Layer 4 of a small transformer language model trained on English Wikipedia (14 layers, counted from 0, width 128). Numbers have three digits each and are written without spaces.
A neuron adds its activation times its output weights to the MLP's output. To switch it off is to set its activation to zero at one token and run the rest of the model.

Output weights of the MLP neurons that the questions are about. A number n stands for (n - 500) times 0.0011.
n5: 514557328487703455497422345527271588460399531497259548352511447497350611535335422539475500454552335576679538379538639515605726567427527341426534438486366617573550650592513767507574496643514336647469580418688200544419455561614487425571535570264486583754527571645547531503214476392551729536426480336657654530591273500635467626327575560539567635478576390450425434210485662619557436635589
n68: 446407292310523477513441365526411619487382303422417237405443427604786554544517438509629658647560470480510446605712493538352421378378450579470444513424564454509332581623467685348475405618356557202473507543493367644530462480344519441474473220587403490441403636839641359571622477547351471659421559523628616624354406490368529483335607642490357453334534368532698468691515439554549621490641
n103: 443427305404500682439670610563558475427412640518701530618609531436485439419500551465653656550485390454685405416409452474214355503584507574696500523567436552309503478293360572667398583398785538739665276477726740451456571385231576398408550716543519664571387668248496553511702526349528430633662471577594750525479322403418436515455484406302320375382503559749445704656589272811578548428655
n112: 594293470799653630417617419684408428441588489433393493437673504529529343588569459463619450538576525467620565413303567585555365462460414282655688345482464581566572479332173446626352504362585475539375332454534515643553520812266600485363401184410600555358347450600507432606631472510487430510449566689355449472639579688534458482390593701497870246438503567675537399415468528460436595554450
n170: 291484397583286442458400484543423655694606452238359507390681292698507455401613528535564704572398500589497627503712406503608468515421581395420581702466459364406404523330507623458367608281563520542534688436454383313403359369465338461387636399578493611745510648447457357452364366345342647639646593344507597619452439555461554510450426616435341459485368648523521356447619627438704490544367
n173: 500593261660527510593585497391461701503551413536335711626504442573497341477333478703316640467430357391347521442503418382420676624482369429446678385277570334353491413663541349450383863457500244233441588408252534556667474411435348478531600372471697467623544445721565490648476654345436412550333537578518567428454493289504596426469356374440443538362551518439532483353576667500408405413507
n177: 298421287416572697368577517533329558435485608420588374409460635630585500483526569622523365369689470391576594589607482581543479678766493744624515418474593457391507374600551541542614535411413715550371221357385548512464703350358330485609606511357574132621697390401551571165715324541576304557678435608592292553391656585481540330434431488631540455384520562558389597343523233492664619612593
n189: 480335472713717540590490491625290455487765651381523520284378399611630551645500510424382444638430429344612693472531500699645651443507660621332566520553477523515405584390553564465262394594469273508427518423698565359543487441507673385536397545434550542583293444459431426520672771382519598529370432278580490632487597322552543579556493431414611696565512688672517539493412564371385513497480
n253: 437529444473510469550562385657504508311480402252579472412292413524562659507343626461410325640392469496411525506685534655727461624648631704435455451445479653494560662465616567364701500449596524636497670524341466579507651493460660533544354774515448554438271455624380510687738552568410555420461507446551319412625385563287570518410482705404778546579590348500399510716421533691586408224392
n260: 458424232593652397626553450403547541492532475353406492504487521579488469318434619465282524737591488483658583622442553532476190588087606704783268575476649492656365384405746621530773591706412311445738517567487562469346967398176634234419690597384697301272333455528447562332415643573492536441445432580291521739418645543398588386390445543504488488376534586452573512383525472605679568434645
n323: 353394264398342535797421477384596523537575563696569597476407446542376404904538356556634414427413629395565479455361627430360516599679531464483486448493423517580338524528367437475558639507450396598766588423536388478364415596489646732391454354660656326376601541395500507648516383477500391536546456341237614454497497682331444468335619547477392525369337576503367319544537543426562558294691
n402: 337513578542507324380426571493379668490542597423493618521596630684397603352637426605399656582478565511542772397633585616400342545544511563328465377514432388656647451489398439707483621381643575531271443684537515527658527426645603556447563614507393382514628660460331374733504550557407381449390360150310489567446626449712680676557326723459430449515523746308530396630497714456500720550299
n406: 445475593453546592490634353420573481573234589439550378703413571589561422580582507465571550555469398527433479519525316479715596658369321556503483456439224480478363678524570442447500421358347497704507522564486427338430359409606390567503608403578378441436599392599550241358585658766538533578542523497528604708420582403578391621588666401295553521463331179583461424336545670784681636544507
n430: 368535750682527486483371555348422508480446493364551593493390579736596569487420643672532636368552680667554406737445439572589630365385342301524473521418355581522506664634601382489378613446387386492524668565511730433361585425536411522584525585374407487500553418573514448724579558500337345605408379651246444689507497448586496461210789382388564312415392611570464620500228490447619476552472
n466: 520596714621707617423500453438367400642490697566497437510312358480546338469363652713645418497604393584503244500581359555535519610463354445559408473470477884485549574327350537620637444621353430333540369611566604547588472671510373472595425517684473500368442394481614373483416437559478350449639594416407714591396704418652362524582638476522523651514439645526559654385465638575425666554530
n509: 626581303447542334406447758397375417556427541611296386348435528483654548595561423557577217461524608544450422343365490648432345401643359191560527731356595497456469471399540541629387514447531449422577407410570715453460618427483574430642542697602376288357627497364384527483150673453393464455531385372549541603666541571584417359674535636506477599584463482457538480560506416668550668649571

Each question names a token from some text and the token that comes next. It shows the activations a of the neurons there, in the order above. A number n stands for (n - 500) times 0.007.

Then comes g, the gradient of the next token's log-probability with respect to the MLP's output, scaled to length 1. A neuron's effect is roughly proportional to its activation times (output weights . g). A number n stands for (n - 500) times 0.00071.

". ", then "Coast "
a: 499497478500848495482476476476496489516486500478
g: 449386582643508222545516461618768727744543511404393475638768603457502421652425798407528627407393629471457511512434523466520574406492518368518279400554448528496736486522573441375519421588713588509605599414397491536286686284526798531516617649474310589546624477387612462479724533491443479519521589608205484412537340552611408339429126513259591618189607695550367371366498522423422597559610
Switching off which neuron hurts the next token most? n170

"\", ", then "a "
a: 476492498482500499499482561496497745479488493476
g: 484641482260354454453476283704641534282402413417419600217525495544657810528409437557728403543556366387291493302391484288414588430480593584636607547622453489280473606506650622387638438386282551502339266581363605327580435507459509558586485614357616351711556629456479452370690599442561549594549454480738610543547397476200683537292610536585598563510698720493487612694513527369555212404599
Which neuron, switched off, raises the next token's probability most? n402

"\" ", then "hit "
a: 480494479476499494476483495498492815476482488481
g: 573423432591624438672312697494735579475544279677465569490663541648347436337289771528434482337467311488652456256573435508471321477767694298444367393586439519568395452601424415511434686384499543523475494556596597579430556262478523551387424608491224483443683531211549564420780595654318401390652656602566489709532423500678498455787507505445642546350297491354327430469607625314492345577583
Switching off which neuron hurts the next token most? n402

"| ", then "199"
a: 532477483494904476493576477733500499487478498487
g: 523653687584439672366522495402663240586719328411378449364376391581616730535592518464636505650695483686573126435534587541506577611552627558533551458679566462489653479596378457550705715621780538462513667360495621344483606548441514539606600658294466400482168616482593547478353469708606462487446564290325562602451676615518284666338711597403342535753581455454489611525505257541390525544392
Switching off which neuron hurts the next token most? n260

"14", then "8"
a: 484809492716482494487489480493561496488494481476
g: 301268551407519701664498330579745526472559591654607555634438408435374388539372478733425341668527546650589644566394488658464592445671481479461528428336500548552642584749320493806572393460262445511663441604587534530598655430318500414620457652224411345483355580380228605749291429457564672520758472545453470362452689375415560603515337723620436360612359535629553329455494328545404668602438
Switching off which neuron hurts the next token most? n112

"his ", then "brother"
a: 682498476486492479500522567500490492476478482479
g: 350504614630373292485498552550650369591539507587692488613452517354552533404411520572355473633419434398108401720713522565698446473539593555218365675642629581184640494348508712575342426492519449396713664475619471599368392447553726499500400506516557424559672605709378609629476502291595568354612586652477264521415564363636386524441530205544716405583265559639437471580387373503493708380615
Which neuron, switched off, raises the next token's probability most? n5

"anny ", then "Mos"
a: 774494479496498501493479497481488476500478517478
g: 477454466485663473571501753582205521558338430117465303413577363458539394652485393421415500542539393714367349573466470607449471525506205619699506714392332661610348587479466484600513451559370576508390410607419381687496224573612527248498615630526479382611588457699572661645321492593496473654410187521518641630441467345297635525600717442479574414629655380534511763631542497613551537413760
Switching off which neuron hurts the next token most? n5

"Mc", then "R"
a: 497760477493484675477492767480483479479497607493
g: 400461384300507394681412533605606375694383462675591644541493614520258534548666445336422433385454493472343617565303483544789226508448368489640543495523286507550715547503462513579405396414674541712465780307594525418516555626505319450619386754646532595597524379442627365445619429212590694628619635505472395275662369365476326455513547520455412592668561590781250539344489539682425583306370
Switching off which neuron hurts the next token most? n253

"ug", then "ab"
a: 476854493687489500499592496491498479487478479493
g: 725871510564503401224555514583574535383483396399525575373509278497446503431504587471326599491702554543535515393328461597541503446410448304680397412599695525553396506650444589599576702497323689510471330609372583666136179380511284686485635420155430519489697575657510565339465490615488357513476670554433641570507400501547513574568593491593408372445486193388549397600667517398656343283476
Which neuron, switched off, raises the next token's probability most? n189

"ne", then "o "
a: 500765486483584494643485497494494500476487543486
g: 771470404510594650479536700436369644614541416253623092337606283553391483521677704492408363496437382420544359510527622415438544552608486423603374447650327441549573419532631592338527525637504428445571137458766539679268334358383660527377644469644354576517492407500509777697421384424436558612568387545599640761383482582550755513635546507358443594720382491468495539429459576538412320572350
Switching off which neuron hurts the next token most? n68

"| ", then "18"
a: 477479565496557494519491495808499482477488495494
g: 525625524208305599548473405514552365460512735671482360418396258389493523377558505252369558570563375540852178476396581555542575589533581589349503554504488618556317606440185606513640605393417470544246532499585383639406611437311562385527540420269455558637230633453549466404572544403707301506220551740683534424653573596494253524553366513498525606602679513591569565568432314563481319636521
Switching off which neuron hurts the next token most? n103

"Stock", then "port "
a: 498819485500477487489477652500498489624500583477
g: 540478250590687477702451597589560413619462562300514593489487503285251267585396575749484340552459234443341499719407433379581549266648485535483443765345399525658359542605462562430422450512609262535486493550738568470529314314514639529523517733605499574305496374309684603416429563403397325887591524732441462607525429654404580369624540409359429307707624561484496661452531554418621438386532
Which neuron, switched off, raises the next token's probability most? n68

"career", then "."
a: 499800493500499498498500544479486550499499476477
g: 454404537588538469580623187402299550461337540732424465330350607332633446471293652466361623502454715514430723370393496559184429657563495586383630578530331653693576500271410672372497509512562555483235572500458468422469768441464297636547658406505552625357455634366456435475540533282362652497391529364536549492211403635306524674635613442435482331243546464391636359533469546627391537735308
Switching off which neuron hurts the next token most? n68

"ult", then "in"
a: 480758476810499491496477499494512495483497477485
g: 427466402418413457481534682609527478687362435714298579633553635196508332383396454527604508632661506581553548552277512524546393385585475300644212378448593481724464575471530410446579491467313503717788210467604502562479218356473574388306473698491559500477593708419492489638464500547404394419640598544324691599424352341541476439417611570417446231677566337262495632683739427347499736458430
Switching off which neuron hurts the next token most? n189

"| ", then "1"
a: 500487542492690476480528482793500491480480500478
g: 459487421441527386617520402530522528497580770762607472693653671437398264739303305449306648546453538326577605702485379589467433496499494360370357296434835565379535521338441485678438633368452411569589442534447346820411590702400324236270614391509473565622600465637430444559474567393579484433492495442599535332373664267623571519678295545539678545286285413568427524478469712523611600459382
Switching off which neuron hurts the next token most? n260

"ast", then "'"
a: 479614477504500495484569500484477485513496476494
g: 597804532386557243515538421281633510722479568472468563496466586665532423609485667399421527472324564655694645335410515320243340384566852527536733365431804350371288354401659692426288594482451497608321544430496515523508460479508525692701390385415500585805471481435502593428354556636484478596366460455340542308506526478535719553410578500509422348267544335432535560440550269312483628525600
Switching off which neuron hurts the next token most? n466

"A", then "im"
a: 483730487476499499484476673484498481487488636489
g: 501405359418255595516769578404422329513442499576605602487568564168379457486238528422599291292515348491542485635520409471406597640373789553443568481366146390556666878353583501432429397471356542452397338521658655572468649557604215477496502475613410450583668509693333646633436354534366503491703362518326491670635652641496575608540498381419529463449377572502641474509564604725473474623712
Switching off which neuron hurts the next token most? n466

"service ", then "|"
a: 523485498495500498480500494476688499500483495550
g: 154507363608552700308686646418245418511595612530628702519594443402538504253334601299444492443605352503449800423445451504469397548418385522429533475510567433363762527453474648564739479371595582495354623597576530369352371599371670366307166425652609563517407345398364605224521625446499565546491505368508587448464375426590674581516619591500659318628717519477600310454605654350749477411393
Which neuron, switched off, raises the next token's probability most? n323

"in ", then "service "
a: 476478641495500483570482500503532488499484491477
g: 374433561582543565514284492522476486611360589586354523549434518472435655302409717658468267467606392602467458125413568401693478258488391302398532536520416414551571366367828637386322626417605412503398624542373472580499610454579455558285521459547254697120481483494496570378685572396530554730474619582603328550604550857612433599532214337587475499585587518454508417406415608319561603592321
Which neuron, switched off, raises the next token's probability most? n103

"Col", then "ours"
a: 496970496497500497493489476499480476476483477486
g: 303626570408705465639406251465344441247373526657587323543507389288604543483677331470608702637397736460366310381406553397559289605536533337477460528309389447603589536461685677635570638541571291540580575453737452451401584572444314447490543653493718500577466424405476135576391518485551615423526484650532408558645494516707474630750600489437620337516425684281673583341512667572528728710470
Which neuron, switched off, raises the next token's probability most? n68

"| ", then "200"
a: 510486489493856483487530476770500496486476499477
g: 520661752620403655339624411278506255483724470330458372382412373417553768646428442386612346695624552714515143292504506600502492657585521523450625564692405515539664421579321494630728563449629578499499640491459601406609727557435437393629534487383558409483254535476464499491339393691683524482470425413348545526358685545541295594441800651315403527813525455517430487449472388538325543667472
Which neuron, switched off, raises the next token's probability most? n170

"199", then "2"
a: 492631499496496477483499495476773479479499500494
g: 364639649406637487665367522585672664282580703464545549397513559628364528577560428636279583523420427716340535446364430651306549492570333632525300309584209463439768461513523602521729458493558682586635382375558574505233384691297619364389471479451683431563614684458542581397221605508528290439605632494429592540583464550481318614451461481440590385681335317648433376491729283573620675354618
Which neuron, switched off, raises the next token's probability most? n68

"| ", then "198"
a: 495481590492651477476517477687499487479479499485
g: 485746719552378585321487616508614293458583400472460420266338436279481729483534497502552207584654381773457120342574453660509504581627519477408578654613416568570585669727274512380529698504583529442454547531563481429438554394465432624701677735407469615316252639343530453480489378637694378422519616399453503567486505653460374565321633528417523522733693584536538554479391213639483462667553
Which neuron, switched off, raises the next token's probability most? n260